Layer 5 of a small transformer language model trained on English Wikipedia (10 layers, counted from 0, width 128).
A neuron adds its activation times its output weights to the MLP's output. To switch it off is to set its activation to zero at one token and run the rest of the model.
A neuron's activation on a vector x is squared ReLU(weights . x + bias), where the dot is the dot product.

Input weights of the MLP neurons that the questions are about. A number n stands for n times 0.00079.
n42 (bias -0.003): 33 -40 -183 161 -13 99 122 -2 -63 -67 -55 127 -34 -64 -100 -64 -293 -121 69 295 1 -58 -9 -205 56 53 30 163 204 -114 61 84 -8 167 -78 200 -279 42 -241 85 -21 146 5 -106 117 93 62 245 -430 -132 8 -125 201 4 12 -80 274 -69 -93 102 3 -229 80 85 321 194 216 47 -62 59 -163 118 45 -136 -32 91 185 48 61 -38 -59 -51 -49 -111 -104 -179 127 -56 263 -103 104 277 60 29 23 373 -98 -16 -90 -240 63 -8 31 -312 101 358 -22 -272 153 -79 104 -208 -30 -61 64 131 164 -8 -30 -143 373 -84 -97 43 74 -279 54 -237
n55 (bias -0.003): 84 87 36 -32 -5 287 -72 50 -139 105 -61 43 -6 -153 -344 112 106 -22 110 -40 -81 -42 10 240 111 -25 32 -33 -129 138 -51 -86 14 -103 15 27 -167 -326 89 51 -162 -135 84 -46 -288 -150 -82 1 37 -66 -20 74 69 64 80 39 2 315 -58 -66 66 -25 210 -163 91 88 -95 73 -63 35 1 -82 -51 -45 -47 17 -101 -142 90 -62 187 75 -10 58 -9 0 74 -130 5 28 70 33 35 101 114 26 133 -93 -57 47 22 -58 72 -105 127 52 -174 5 -113 41 -173 -50 -17 161 -55 27 -125 88 -14 -106 61 -180 -87 61 -190 -66 -74 -78
n191 (bias -0.002): 98 -153 94 -32 -85 -112 21 -130 -56 116 -21 29 166 -48 22 38 -49 83 98 -80 3 20 87 408 73 123 21 -54 -57 -79 -8 47 -88 114 132 98 132 -183 -78 102 13 37 -112 24 177 87 -159 137 159 104 -132 182 111 247 -273 -166 -21 -40 -152 -95 10 -20 49 -220 -59 -5 -69 -180 81 253 -114 -184 19 -276 -108 -105 112 -24 131 12 -140 138 -130 153 -25 -61 -66 36 278 -142 22 -9 -79 -98 -64 -125 -180 7 -104 -14 -99 -62 42 -114 135 -61 75 185 230 3 -104 -17 -1 27 -4 146 373 -34 -167 50 -100 -5 -30 229 22 -408 -31 116
n459 (bias 0.003): 341 140 -83 -45 -63 -55 45 -194 134 -78 -9 -83 -15 103 44 -41 72 226 124 221 102 -37 1 -71 2 -57 -104 51 22 116 -66 -115 -119 103 -67 101 120 46 -154 83 75 -85 253 -9 111 142 -80 -159 -220 -15 157 -29 -12 50 107 188 -91 -144 -26 269 -135 8 -93 -99 17 -48 67 20 -74 -55 -16 -85 117 -74 -152 121 -6 -58 22 116 -58 31 75 -80 164 7 19 132 85 19 13 -99 157 -47 -29 -195 -146 -38 -234 -44 -147 173 -130 -15 -248 -55 214 52 -145 -49 -143 -16 9 -304 -135 42 163 -62 146 150 154 358 39 -24 104 60 -18 -132
n521 (bias -0.001): 104 -163 -27 -2 -33 -78 -132 -63 -97 -13 -114 200 -34 -33 -140 47 -405 -475 -204 24 -103 33 -128 -34 -135 -198 281 225 408 -134 -86 -13 98 -293 193 -38 -166 -53 121 -50 110 -45 -171 -38 -388 193 53 -179 -71 40 -313 190 -143 -65 -34 -4 -168 158 26 2 -27 187 -105 -2 129 -64 138 40 140 198 -82 31 224 -57 -265 -121 -162 122 114 -19 -354 75 29 22 58 -250 67 -132 -71 -84 -214 163 215 -125 224 -197 -119 -58 -224 45 -129 27 184 146 180 209 -42 -75 10 354 -85 57 -35 135 167 166 158 -124 163 -183 3 55 61 91 -114 6 35 -85
n639 (bias -0.005): 141 -145 -256 -127 114 23 102 115 167 3 90 -193 -58 125 -64 183 -100 -52 74 37 -70 -2 -281 227 122 -132 -246 -127 -12 -78 -16 35 -50 -195 -34 1 282 20 -17 2 -132 -31 59 -73 -197 -37 -70 -184 -111 18 -12 -40 -23 21 -241 246 7 242 -123 -66 -41 -103 -100 -180 85 88 -14 -63 -6 73 76 -70 23 104 26 -37 -146 -127 51 -105 50 -101 109 -19 118 159 57 59 -16 -49 59 -57 235 174 112 -91 -14 -40 48 100 -31 -41 145 -112 163 1 1 213 167 -114 -22 188 -104 20 -166 -24 -15 14 43 116 65 -138 -32 104 -24 -192 148 122
n737 (bias -0.013): 267 300 47 245 189 -18 -195 17 62 -151 114 69 35 -62 120 -138 290 45 108 145 -98 -71 -35 199 -87 21 51 -145 111 -51 -86 1 11 206 8 -121 -98 -19 -28 29 2 -88 -27 -130 234 116 -277 38 -9 128 -61 -15 -290 232 148 -241 43 -89 -140 65 -169 -30 42 -2 331 10 -93 -126 -197 30 -95 10 -172 24 -215 -123 351 -206 58 -75 -145 268 57 -25 -48 109 -163 -46 -93 119 -120 158 -4 -23 247 40 9 -41 -197 57 -200 -15 -38 86 150 45 65 104 91 5 -77 -124 -51 -182 -114 292 141 13 49 -253 -5 -148 83 152 -121 -119 -110 42
n752 (bias -0.008): 130 -62 -9 -179 17 -4 77 -189 72 69 -309 247 157 -167 14 -182 -190 231 47 331 101 -150 -45 -45 83 -294 80 109 138 -57 -71 73 72 -261 65 -12 -88 -206 62 4 39 -41 44 6 168 -130 -190 46 0 43 -120 -158 240 27 11 -95 174 25 -351 156 206 -117 -161 7 39 -36 146 93 36 -231 53 -24 152 -39 -324 146 -91 -153 138 59 -218 73 -49 25 -70 -93 158 -164 210 185 -83 -56 188 -114 -18 83 -47 30 -114 -284 -171 206 -76 -95 -82 220 -5 425 5 198 -134 -5 -247 50 8 -61 -55 -100 -40 -33 118 20 -37 3 -4 -32 210 68
n784 (bias -0.004): -75 113 -122 4 -5 -231 -40 -111 -74 -85 -134 -256 58 64 -140 11 14 -31 93 38 -7 -90 -57 -130 81 100 51 65 25 -193 -11 -24 104 215 -102 -94 130 -173 -45 29 42 118 19 -92 114 -131 123 -42 -21 -104 -52 -151 87 -33 5 -82 152 20 34 56 80 -158 -172 66 -289 -13 -127 20 90 -108 12 22 -63 10 78 -153 -127 -4 146 39 -106 80 46 -100 -33 -141 -19 -60 22 82 -38 -4 146 13 6 85 91 23 61 -188 276 -162 0 174 -185 137 -19 106 41 -88 19 319 -36 38 45 -20 9 64 -73 64 3 -161 -116 -146 20 8 124 -12
n834 (bias -0.001): 180 153 -24 -220 276 -40 45 -95 -341 51 -73 40 -110 20 -146 -119 103 65 -23 -13 8 -45 -214 -22 104 -12 -11 89 -47 -59 -141 -61 227 101 199 -38 84 -36 53 -57 -15 -198 205 -85 200 59 100 -87 -156 -102 100 -14 130 -15 -77 -82 321 -3 123 -50 -20 -182 57 -76 -66 14 145 21 137 31 -204 -130 -23 213 3 -98 -149 10 -1 231 -226 11 -145 91 111 -224 69 62 87 54 -50 184 -25 45 66 137 67 -6 129 -19 -166 215 41 -344 -293 100 26 81 -302 -50 -68 -92 -71 -127 167 -18 32 16 16 166 203 106 21 14 -72 -215 -154 -14
n868 (bias -0.003): 42 -167 -90 203 148 -144 70 -162 63 -67 250 169 226 -23 -45 -34 -1 -11 -96 -78 -31 252 -247 25 114 -25 6 69 37 -143 -339 14 155 19 108 187 -54 -41 -99 -35 41 173 96 -23 -106 50 111 82 -95 72 189 -15 -5 155 125 155 12 -24 31 30 183 -54 78 -9 -58 -43 -172 -146 164 82 -128 112 84 -36 -319 63 -90 -87 10 -230 -108 -71 -106 -73 -168 103 41 -94 138 -43 -60 197 114 -5 -98 67 -41 -85 -49 82 -6 -106 -153 -45 61 255 -25 -14 44 -3 -15 -87 27 -38 346 341 173 -180 183 12 159 -83 -261 52 32 -46 19 -7

Output weights of the MLP neurons that the questions are about. A number n stands for n times 0.00087.
n42: 3 -153 66 216 -175 -39 176 -55 -133 112 85 -45 -123 -129 -31 51 85 202 -49 -2 58 -65 3 -91 -90 84 -49 -7 -191 -48 46 -15 8 -139 -75 70 476 72 -54 -27 41 50 -122 128 47 59 -33 -12 -12 94 130 -350 -123 -113 107 -144 158 -124 -67 -200 245 -186 127 171 161 -31 -1 22 33 44 -125 104 -248 55 -195 -118 62 26 22 -250 -28 -44 -49 180 -63 164 22 25 240 76 173 -9 -113 -116 66 -93 -203 -76 -64 16 -6 -83 -23 -56 -133 -171 40 91 2 71 -132 -100 -37 129 -64 54 27 135 -2 83 63 191 171 3 -89 -156 17 -18
n55: 69 -129 29 -194 -87 52 -17 -4 -30 63 -27 -58 -50 29 -75 32 -126 -314 54 47 2 72 -64 47 61 -183 -9 -249 50 31 76 0 -23 -32 -49 -8 -10 -123 106 45 -4 28 2 32 -8 -82 29 43 54 -13 184 84 50 -135 -112 69 -161 129 20 -85 -79 -5 -15 98 127 55 -1 93 -2 118 30 -116 -21 9 2 -126 5 56 -1 85 -33 25 21 6 -49 -78 62 71 -59 65 60 -18 76 28 95 10 144 -69 -76 167 -98 131 -89 94 3 -70 47 -74 -169 -88 -168 139 23 -16 28 164 79 7 191 -27 -14 -28 -44 138 -301 -81 114 39
n191: -24 -167 -82 -66 -149 42 -86 -1 113 56 -92 66 53 103 -140 -32 -55 -18 -30 69 -127 -61 -65 35 159 -30 -35 -17 -53 -173 328 -100 63 -29 5 87 27 -5 -92 -41 -18 27 91 -1 36 6 -81 13 65 108 -152 102 79 67 74 126 135 -81 -120 -35 -118 -56 104 111 -93 7 -366 -50 52 -247 129 -153 26 1 -31 38 -33 -3 146 173 -83 74 262 -201 23 55 11 -72 -17 -4 11 40 161 -134 -2 38 -114 149 178 71 25 -7 83 -133 107 -27 44 154 175 -276 169 -130 -35 199 -79 -47 -54 33 89 22 -8 152 149 43 -74 -79 -145 -37
n459: -67 -213 -38 63 159 36 -6 -62 -138 83 3 18 31 -172 187 16 -69 -161 -227 -277 72 -128 -8 30 -71 104 55 -34 -63 -94 -182 34 12 -92 44 -32 28 -17 -10 6 -6 -8 -102 -12 18 71 211 30 127 -137 11 89 65 -106 107 -121 -51 43 15 -89 39 -28 -59 53 -16 156 28 -24 42 91 -70 80 7 26 47 5 80 -26 147 -203 27 11 10 2 -79 126 88 -76 -59 -112 44 16 104 104 -152 54 55 138 -74 205 42 -5 11 -228 40 52 -76 106 41 69 -34 30 -70 148 105 -103 25 28 175 -33 -33 -11 -41 -34 -139 -38 46 78
n521: -152 -11 -154 -221 -256 -185 54 -27 -2 16 -16 321 -157 4 286 7 -10 -155 -155 1 -140 223 -55 -8 32 -63 25 -86 -187 80 209 -93 15 13 26 -58 326 -101 -25 -173 118 -2 140 -59 80 -71 107 -161 -16 39 -12 -165 108 46 -26 -121 -204 -143 242 124 86 201 52 158 115 -18 -148 -116 80 -433 226 -47 -99 143 -138 -52 -157 24 -28 204 -267 -28 130 111 162 185 20 104 76 29 -24 -242 -102 54 275 83 -68 44 18 42 39 -45 111 192 -36 145 -154 112 248 -244 2 -58 -115 -45 99 -119 157 -14 12 -207 -36 -62 -40 21 134 45 112 -39
n639: -35 -140 104 -78 -32 28 -161 82 140 193 56 70 43 -88 50 90 -20 -79 90 50 -63 29 0 59 -24 -158 -59 19 39 21 104 5 -79 59 -8 34 -18 -85 88 59 90 106 75 -146 103 -128 18 -103 -237 144 -100 -81 18 -39 -104 -65 50 -30 -88 -24 -74 221 61 -20 70 -16 -61 -138 -39 169 10 -75 -60 -63 -137 120 49 42 -61 116 156 -75 -5 -86 41 157 -132 -40 25 -125 104 -67 15 -41 40 -14 192 -87 -30 -20 45 -2 79 75 67 -71 52 -36 -46 56 60 102 -69 -60 96 42 133 -106 1 -155 -21 -2 3 -57 -178 -133 231 3
n737: -9 20 -49 -57 150 -140 23 68 175 -139 3 77 -51 216 -19 66 -76 43 -116 -56 63 -164 91 -22 106 146 24 -38 -192 -144 -104 -19 138 -10 -121 -25 -79 37 -5 -173 44 158 68 13 130 108 -57 116 -22 49 -23 -49 -88 52 114 -76 93 -41 -75 -24 -6 12 68 139 -273 -29 -26 -24 -8 -152 8 -74 260 -99 35 84 -25 29 173 44 -12 19 176 106 5 -46 113 -163 -282 -198 0 68 10 -13 92 -79 212 -6 49 -32 49 -199 64 -47 -49 74 -18 -141 58 -240 -108 -19 -76 -48 30 103 -69 -33 -56 -30 12 107 350 36 40 -25 -130 -155
n752: 126 71 -36 -224 97 35 113 -131 85 108 -145 42 -142 -184 95 42 13 56 -49 -76 228 -228 23 23 19 -180 -292 148 -30 134 65 24 36 -6 162 61 -52 -20 -86 -41 130 -63 -6 -27 -93 13 162 8 -7 1 -230 16 -24 -263 49 -167 53 114 -53 91 166 51 6 61 -174 -8 -173 -108 77 33 -198 116 -180 163 -272 23 -183 131 255 59 58 -47 -6 -139 120 193 51 -38 133 211 54 -74 75 -12 122 -69 191 57 -373 -42 -64 -22 34 62 223 -117 -158 -14 -75 -70 31 26 -125 83 0 8 -202 62 49 -38 -145 43 -19 29 37 94 115 37
n784: 46 -85 54 70 -174 -5 -44 14 80 -58 -45 27 -186 -74 -131 -87 -42 -153 -11 -3 104 28 73 96 -17 -79 -82 -176 11 -267 21 56 107 -23 28 48 -122 2 -78 -25 116 98 -98 113 -54 -2 7 -47 102 5 -104 22 -40 21 -28 -146 87 112 -65 -117 113 -38 29 -157 173 81 172 105 25 -21 52 167 -55 -189 77 21 2 128 166 -72 -17 -205 -27 -40 116 112 -34 -28 12 75 42 176 -31 -98 48 52 -36 27 72 72 52 72 -171 -66 104 -255 -22 -4 -8 83 -107 13 77 -57 -63 26 58 69 66 -224 103 45 7 -51 -175 24 38 -37
n834: -52 -26 68 -106 -114 -65 16 20 5 -59 -130 -31 44 21 -45 -80 64 -149 -99 167 37 221 23 138 -94 -48 -3 98 -20 -92 8 54 -132 -63 67 11 -2 39 212 167 -431 24 -46 1 -75 -68 62 53 195 -40 -233 -267 28 -59 -64 164 109 -58 -76 231 210 191 -65 61 -7 -61 -67 101 1 -106 71 213 38 -195 4 11 36 38 -83 56 11 108 220 301 -45 -85 21 142 87 110 67 43 -171 -129 2 -267 -81 69 -168 -101 -2 -134 21 169 -89 227 19 -2 100 -276 97 104 -63 106 -81 -38 -62 55 -43 -80 3 -47 130 -12 75 95 153 -46
n868: -127 90 -84 -134 118 108 77 -75 114 -20 -39 -140 -21 130 32 9 -41 144 169 -112 -12 -4 34 -75 33 27 -145 -141 -109 -75 49 83 -52 59 -67 -12 75 100 73 60 41 -100 80 -171 43 26 60 8 -135 -88 33 -85 63 51 -147 3 86 17 -37 4 -64 -7 136 -127 29 148 9 140 -90 125 41 -51 -72 -37 -74 -24 -83 7 5 17 -4 -79 18 25 -29 -114 10 -89 203 68 72 -7 -83 46 118 -96 47 40 156 -116 38 -104 -51 97 -208 91 -68 51 81 -107 -36 136 30 6 -93 -3 -109 85 -35 -22 -48 -76 35 -57 13 198 -159 -27

Each question names a token from some text and the token that comes next. It shows the vector x that enters the MLP there. A number n stands for n times 0.014.

Then comes g, the gradient of the next token's log-probability with respect to the MLP's output, scaled to length 1. A neuron's effect is roughly proportional to its activation times (output weights . g). A number n stands for n times 0.00069.

" tra", then "ged"
x: -43 -69 -22 116 -161 7 14 -52 -50 112 -12 39 -65 26 147 88 -29 12 1 -16 60 -23 60 -80 29 32 -43 50 -22 39 -15 -88 12 -45 43 -75 -36 76 -2 11 -27 8 50 17 53 -20 -61 -35 -100 -48 9 1 38 55 -36 5 29 -105 -26 87 3 -20 -27 -34 -19 -15 -74 -38 -40 5 -14 -9 -62 -14 -27 -63 23 11 -230 6 -84 -22 -51 6 -8 97 68 -109 34 -53 36 41 -26 -85 -63 -65 36 36 -50 34 105 94 -42 74 48 -159 56 27 51 -80 10 -29 191 13 92 -90 131 138 -95 20 20 26 1 32 158 -5 46 63
g: -81 -289 -67 -1 -52 -101 58 32 163 -16 -1 -97 -214 73 21 231 17 110 43 220 208 34 -120 -154 -239 -224 -312 75 63 -98 19 -105 104 172 -292 9 18 83 33 -244 -32 -68 116 43 -29 138 -196 -190 24 306 18 53 -51 -53 84 -101 -117 -114 175 -198 -159 -34 31 18 -67 -127 -35 31 8 209 -64 -125 43 -88 -11 110 69 -72 34 -308 -6 32 -40 -58 44 -92 -76 -91 -44 -234 133 202 155 176 123 122 16 58 167 24 142 35 90 -116 -3 106 -32 -173 -90 -3 293 45 14 -154 218 156 -93 -69 72 194 159 172 79 -64 42 152 -110 -15
Which neuron, switched off, raises the next token's probability most? n459

" County", then ","
x: 32 58 -71 -32 -15 -27 -7 19 -31 -58 -47 -41 59 26 -39 62 -5 24 25 -78 77 -68 104 -23 14 92 -16 43 -10 34 49 -72 -51 12 -39 -42 -11 4 8 12 128 57 -53 -47 100 -24 -10 -47 -21 45 17 -122 88 -86 3 -2 -25 -44 4 5 30 -84 -27 -11 -8 -33 -104 28 21 12 52 17 30 1 -21 24 -2 21 -345 -2 30 7 139 26 19 -61 50 13 -63 4 3 -20 -3 -14 -35 1 38 25 -44 -98 108 -12 -36 23 5 24 -19 -18 -72 -20 61 -11 164 -46 -12 -61 -38 208 -31 62 -20 -11 -13 49 121 -2 9 30
g: 152 -99 -417 64 -151 -172 98 154 -175 51 177 141 186 29 -208 -25 -270 -44 -42 -59 -22 -109 -95 84 158 104 45 145 66 -201 3 88 73 -206 -73 83 -103 27 100 -269 107 -70 -61 165 -23 -94 16 -60 302 53 6 21 42 -83 -1 -139 216 -208 112 -81 -175 190 -219 -29 55 -266 -118 -41 -78 -19 26 122 312 -44 34 -112 -24 32 114 32 124 0 -145 -59 177 -77 38 -107 17 -40 -6 204 -195 -15 41 203 147 69 7 49 145 -37 -42 -199 78 -126 9 -39 -22 82 117 115 -72 172 297 150 43 77 -8 76 -15 -157 63 -120 -113 -50 38 -190
Which neuron, switched off, lowers the next token's probability most? n784

" Le", then "is"
x: 82 -12 63 -31 -257 -103 -52 67 -49 19 -19 80 3 -30 111 52 -1 60 -11 -67 68 22 57 43 -23 42 45 -71 -11 -15 71 -120 -50 -10 37 37 21 -30 3 -31 -12 28 17 31 -14 -79 16 42 1 -4 -26 -104 55 57 -20 -34 -1 -83 -87 1 35 -47 38 80 -29 -19 -20 -65 24 10 -9 23 0 -6 -82 -41 13 -24 -285 -73 -29 8 63 28 89 -29 30 83 18 7 -52 -41 -35 -19 -104 -71 -59 159 -19 33 11 -9 -46 -53 16 -12 14 28 17 -7 5 26 148 -4 15 13 -12 176 -24 47 -15 12 31 58 119 60 -27 70
g: 75 84 -76 52 -50 75 131 -164 50 13 -7 -21 4 1 24 167 26 -132 -292 -8 60 -6 232 141 -157 303 16 67 143 111 -120 -91 112 19 -113 -57 156 72 -20 -32 83 111 192 -147 208 -7 122 -13 -11 -101 -156 68 42 105 -81 175 -140 132 -91 -30 -64 131 -35 92 -315 99 -52 -244 -40 27 72 -194 92 -165 -201 -22 -54 6 31 -51 127 -7 107 -117 82 257 -267 200 -123 -71 -189 102 -57 -91 118 84 -25 50 16 -44 -55 -241 -34 98 109 -69 148 -45 -134 -234 -54 149 -91 122 -105 21 67 -41 133 -17 56 217 7 -361 156 150 -379 -84
Which neuron, switched off, lowers the next token's probability most? n191

" East", then " are"
x: 4 66 45 16 -82 9 -43 29 -43 -46 2 26 -50 -45 51 25 37 63 39 18 31 -15 61 3 56 95 25 -33 -22 30 -21 -128 -1 67 -52 -105 -14 5 -65 -6 44 -4 2 -97 -9 -28 88 56 -31 43 14 -80 59 -81 43 8 14 -79 36 -40 -13 -46 -41 106 -45 20 -38 5 -46 -15 66 42 -51 37 28 32 3 -7 -369 47 13 -9 64 -52 58 -52 1 -21 -22 6 28 -70 -17 30 10 8 -9 88 -4 -47 53 16 -50 -22 -85 29 46 -80 -89 -26 26 30 137 -34 42 -48 30 153 71 -54 -74 -72 17 47 132 86 37 29
g: 181 -9 -24 -74 204 -169 174 -176 149 -46 -55 -25 30 101 157 89 -76 -241 9 -50 257 -29 19 -141 78 321 255 127 -208 6 85 106 -210 222 41 -3 23 180 163 -67 -139 34 -15 -291 76 21 119 25 74 -86 -162 -193 138 82 -104 69 60 -88 7 85 -378 17 8 -32 -106 43 -58 49 -156 86 7 -193 -136 -152 105 -68 1 16 -46 10 54 -140 17 -161 5 -190 -270 116 -23 36 -217 -72 98 235 3 15 209 -230 57 2 -89 14 35 7 163 12 -110 64 48 133 -100 74 -30 -45 -283 -64 307 -38 -149 77 -50 42 -1 43 136 38 149 -24
Which neuron, switched off, raises the next token's probability most? n784

" Village", then " West"
x: 13 9 -59 3 -96 -39 -32 -12 -59 -66 -29 -8 0 -54 131 -5 -20 -26 -60 -8 40 -15 59 -23 27 76 33 9 17 63 85 -104 42 35 -61 -50 -56 -40 -67 41 69 24 44 -29 44 -41 78 -3 6 23 -4 3 58 -114 2 31 38 -58 44 10 -42 -71 2 43 -16 18 -109 43 22 -1 57 27 -7 -21 -40 46 19 25 -362 97 39 30 60 1 -25 -107 -9 1 -23 42 -2 -4 27 -83 11 -30 -22 69 -31 -65 89 26 32 0 39 6 34 -5 -44 -23 44 -3 148 -127 103 -57 32 161 13 30 -12 -58 4 3 107 -38 44 0
g: -182 1 186 -58 -103 -141 -1 291 -62 38 -113 24 -361 -206 46 -163 -40 137 -288 111 183 -64 -153 40 19 103 25 -239 -172 12 212 -70 31 -9 77 -4 -15 156 80 -39 0 -130 -182 -157 -42 195 64 115 122 -115 -174 -149 -19 8 225 -7 -258 68 32 -236 77 24 42 110 11 -153 3 -115 78 -78 25 278 9 174 103 -54 -24 91 -132 -44 -52 95 -48 -16 36 13 -161 224 -47 23 99 4 -236 -50 -43 25 -6 205 130 68 54 -10 -107 147 120 -115 -101 -291 -60 -2 25 102 175 222 213 106 -7 -112 -32 -170 -68 135 246 -102 107 178 -2 11
Which neuron, switched off, lowers the next token's probability most? n784

" |", then "\n"
x: 33 34 -67 27 16 16 -37 -19 -29 36 -20 -18 -25 -14 12 72 74 -4 52 -34 -10 -13 3 49 12 52 -43 5 15 -36 66 -80 -20 0 14 1 14 -73 42 -5 0 -3 -1 -56 -40 -39 14 7 -32 -49 7 -56 39 -10 -37 15 0 13 34 -4 29 -28 -17 59 -8 43 -33 -5 -16 2 17 16 -18 -32 31 -8 23 -39 -468 -20 52 -36 -40 38 2 -23 0 -28 -4 0 5 18 44 8 57 15 136 6 -14 -7 25 15 -16 3 22 16 -41 1 -16 46 6 -27 149 46 -3 -29 -20 188 -41 -3 4 -18 -5 7 31 21 11 12
g: 224 106 -43 -144 -106 -33 -144 -192 181 23 -112 131 -88 23 115 299 114 212 331 -104 -26 106 -180 199 -94 14 -28 -14 112 63 -217 1 -18 148 -92 -18 70 -115 54 -184 198 97 136 60 6 -132 -141 -175 -223 -132 -61 181 -18 168 -206 79 200 -94 -138 -19 -35 -133 -7 -191 -43 129 25 -122 -26 116 -291 -48 190 163 0 59 -117 87 194 -112 104 16 67 -120 198 24 -94 -229 -4 -135 -43 -3 47 -79 19 21 -240 113 201 -87 -78 146 101 -61 0 -71 -130 62 -49 -96 42 -78 145 200 87 6 52 148 -13 176 -123 -169 -152 -89 67 32 106 -232
Which neuron, switched off, raises the next token's probability most? n55

" |", then " 0"
x: 41 71 -45 36 10 28 -12 -7 -5 21 -58 33 -32 -13 10 65 51 27 20 -59 -41 29 4 72 -15 0 -28 -16 2 1 41 -95 -3 -33 24 -37 11 -19 40 -29 20 -14 -9 -43 -52 -29 29 1 -49 -52 17 -3 29 -17 -43 36 -20 36 10 36 21 26 -18 70 11 49 -31 -19 -22 14 -3 11 7 -36 11 -24 21 -34 -469 -27 34 -26 -61 26 21 -5 18 -46 -5 -43 18 -16 -15 39 8 -1 84 3 -38 29 48 32 6 -46 77 -29 -24 -6 -7 42 13 -74 138 67 65 -28 -9 174 -30 15 -12 -21 7 50 20 14 -21 24
g: 64 168 -110 114 136 106 158 171 -134 -68 4 -107 63 106 -279 9 51 -43 -90 -27 95 -66 7 -161 -9 139 42 -149 -71 110 -78 -101 -176 -288 32 -15 -177 125 -38 -135 -97 72 -21 54 120 103 96 45 -13 102 63 -17 260 -178 -22 190 -38 26 190 78 -42 234 186 140 126 -346 128 -27 81 -63 189 51 -255 1 -57 -38 204 16 21 37 4 62 -206 -44 48 -132 -53 82 88 -119 -106 115 61 -228 153 78 160 -37 -262 40 -117 123 4 -318 21 130 -65 -28 150 272 25 -115 -115 -150 -87 184 -10 -225 94 -55 -150 -1 31 161 -163 51 -215 -110
Which neuron, switched off, lowers the next token's probability most? n55

"ent", then " Sol"
x: 27 68 16 -62 -30 -42 8 26 -2 -44 -48 31 45 69 76 55 -1 23 62 6 130 4 -39 -18 12 64 -3 41 -13 -1 -75 -110 21 -38 -73 -28 11 42 -12 0 -8 38 59 52 1 -64 69 4 -55 10 -6 0 50 -36 20 -36 -35 -93 7 24 -11 65 5 22 49 -48 31 12 -27 -25 -69 13 -54 35 36 37 33 51 -374 1 -68 26 104 -41 -34 -11 42 -31 -20 -9 -59 -94 31 52 -89 42 29 88 -55 11 -47 39 11 -28 -43 -56 12 -39 -37 22 16 32 159 -43 23 -113 -54 179 -28 78 -19 42 6 9 54 32 -100 -37
g: -112 92 -119 75 -62 -301 -65 64 -93 184 135 64 -74 2 -114 92 299 -74 -104 -127 -122 -170 23 -240 -18 99 -17 42 -218 -130 215 -66 42 146 84 121 138 24 -1 -102 -39 93 -45 61 -17 290 -22 7 181 -32 -71 -150 -137 -127 -66 261 -183 19 16 -9 -67 5 3 -238 -62 -51 15 168 72 -73 31 -54 -180 -189 115 0 -52 -2 -232 151 24 119 -24 -85 62 -175 85 66 -207 252 -91 -81 168 85 -109 -292 -128 14 -74 43 91 -44 18 34 -162 68 239 51 136 -227 313 -87 -153 -60 104 -60 78 106 73 247 -61 63 21 276 62 86 -10 136
Which neuron, switched off, lowers the next token's probability most? n834

" to", then " travel"
x: 34 20 50 -20 109 -40 -13 -44 -18 25 38 41 40 34 101 68 6 25 41 -66 55 44 -11 -22 17 -31 44 7 -60 32 18 -85 -45 -1 35 -18 -36 -13 -21 -26 -12 -44 -26 -46 -2 -26 -21 35 -5 6 -39 -56 29 14 25 -55 -8 -95 -5 15 -20 -51 -16 5 5 19 -72 -22 -42 -70 103 -5 1 -3 18 -4 45 27 -406 1 -21 84 1 26 36 54 -36 -53 -7 33 22 9 -11 -17 64 9 53 26 23 21 -22 -29 5 -33 -17 -48 1 6 -81 -35 -20 -29 115 -56 -15 -20 -4 219 4 -7 -23 -48 90 25 120 -18 -10 79
g: -120 -120 30 -23 6 -17 -122 -27 73 -232 -26 72 -171 45 40 -108 98 194 -220 71 168 -156 6 -133 -115 121 129 156 -5 -175 46 19 -90 35 -41 -264 -3 16 147 7 -9 38 -118 7 191 -57 -96 -38 -40 183 48 -211 -147 269 96 3 -81 -94 -151 -28 287 19 240 8 -138 59 194 110 -223 68 120 -190 -191 -180 -128 8 -13 110 -60 104 32 173 124 113 56 105 45 -61 41 40 -222 81 182 154 -7 -100 7 -308 142 -24 154 -151 -28 7 86 -154 18 -136 -14 -59 -174 -345 104 59 -171 76 40 -18 149 150 245 257 20 158 105 -92 -53 -88
Which neuron, switched off, lowers the next token's probability most? n737

" the", then " motor"
x: 6 9 37 -11 8 -45 -9 -48 -2 23 19 28 31 -6 129 78 -2 -58 -116 -63 109 2 -21 14 -11 -12 42 -8 -6 -14 9 -124 1 -55 52 -6 -16 -30 -72 35 -27 65 37 -7 -58 -8 -11 5 43 2 39 37 17 -19 -20 -16 0 -40 21 -29 52 7 -6 87 -1 29 -9 -31 -19 -35 58 57 -33 22 37 -8 -35 -41 -443 -37 -3 10 -25 -11 -38 16 13 -10 -37 -35 -29 18 43 -4 -32 -13 22 -12 -40 99 -22 22 7 -35 77 5 42 -30 -57 13 10 -6 94 -19 12 8 -10 145 19 5 -8 66 -37 47 128 -1 87 -32
g: -60 -52 21 -295 -3 27 148 -35 -296 52 51 -78 -52 -18 -61 -51 161 29 -23 22 -97 108 -37 -110 14 -47 92 21 -74 -263 -40 34 242 128 173 -103 79 200 61 265 138 60 -86 -10 36 -34 97 -239 143 120 -38 -241 21 -362 -56 -7 98 -77 94 67 160 27 -82 58 140 -140 -2 -186 98 16 -150 -174 -58 -260 -63 -24 122 143 -89 28 -1 -61 208 282 -133 43 178 203 104 80 102 -84 -134 105 -22 20 44 177 226 43 11 -231 -111 -114 -90 -5 208 -51 -215 -49 5 213 180 -11 -59 72 39 72 -41 -286 15 -167 -114 -37 10 -29 -188 176
Which neuron, switched off, lowers the next token's probability most? n868

" 14", then "3"
x: -13 43 45 30 -63 24 -34 58 -4 -55 -50 65 -43 -26 -86 76 32 48 -32 -56 -19 -31 14 9 17 16 28 25 39 28 27 -120 25 -55 2 -1 -5 14 -5 -29 86 24 13 -23 -51 18 -4 -23 -72 -74 39 -15 54 -74 -1 -31 -25 104 8 30 37 -42 -32 65 -21 41 45 28 -60 -58 26 -107 -7 -15 -29 -8 4 49 -414 -14 -1 -53 -12 -19 51 27 42 -73 -53 3 25 -28 27 41 -21 15 78 37 26 31 36 27 8 0 83 -95 -17 13 -23 22 11 -74 143 57 13 -81 23 166 43 23 -24 0 -20 40 2 54 1 12
g: -285 -208 -13 158 -25 -26 152 140 -73 -154 191 -106 127 -197 -392 128 -367 94 129 49 -14 -78 89 -48 -8 -259 -27 157 223 181 -190 -3 -34 -204 210 -77 -109 7 118 13 -111 -49 -13 -18 -34 98 -45 -16 1 78 -145 135 -55 22 213 -16 14 -11 -111 103 -48 -9 226 21 7 113 180 18 -6 -129 -172 5 280 -62 44 -72 -126 -140 131 103 -88 -52 -228 191 -48 -6 -36 -162 27 236 -189 116 -28 4 -3 148 227 11 -135 -1 38 4 25 -39 -124 -11 -68 19 -69 137 57 -91 -55 150 50 256 -21 -4 3 132 6 118 -289 -52 106 145 55 -137
Which neuron, switched off, raises the next token's probability most? n55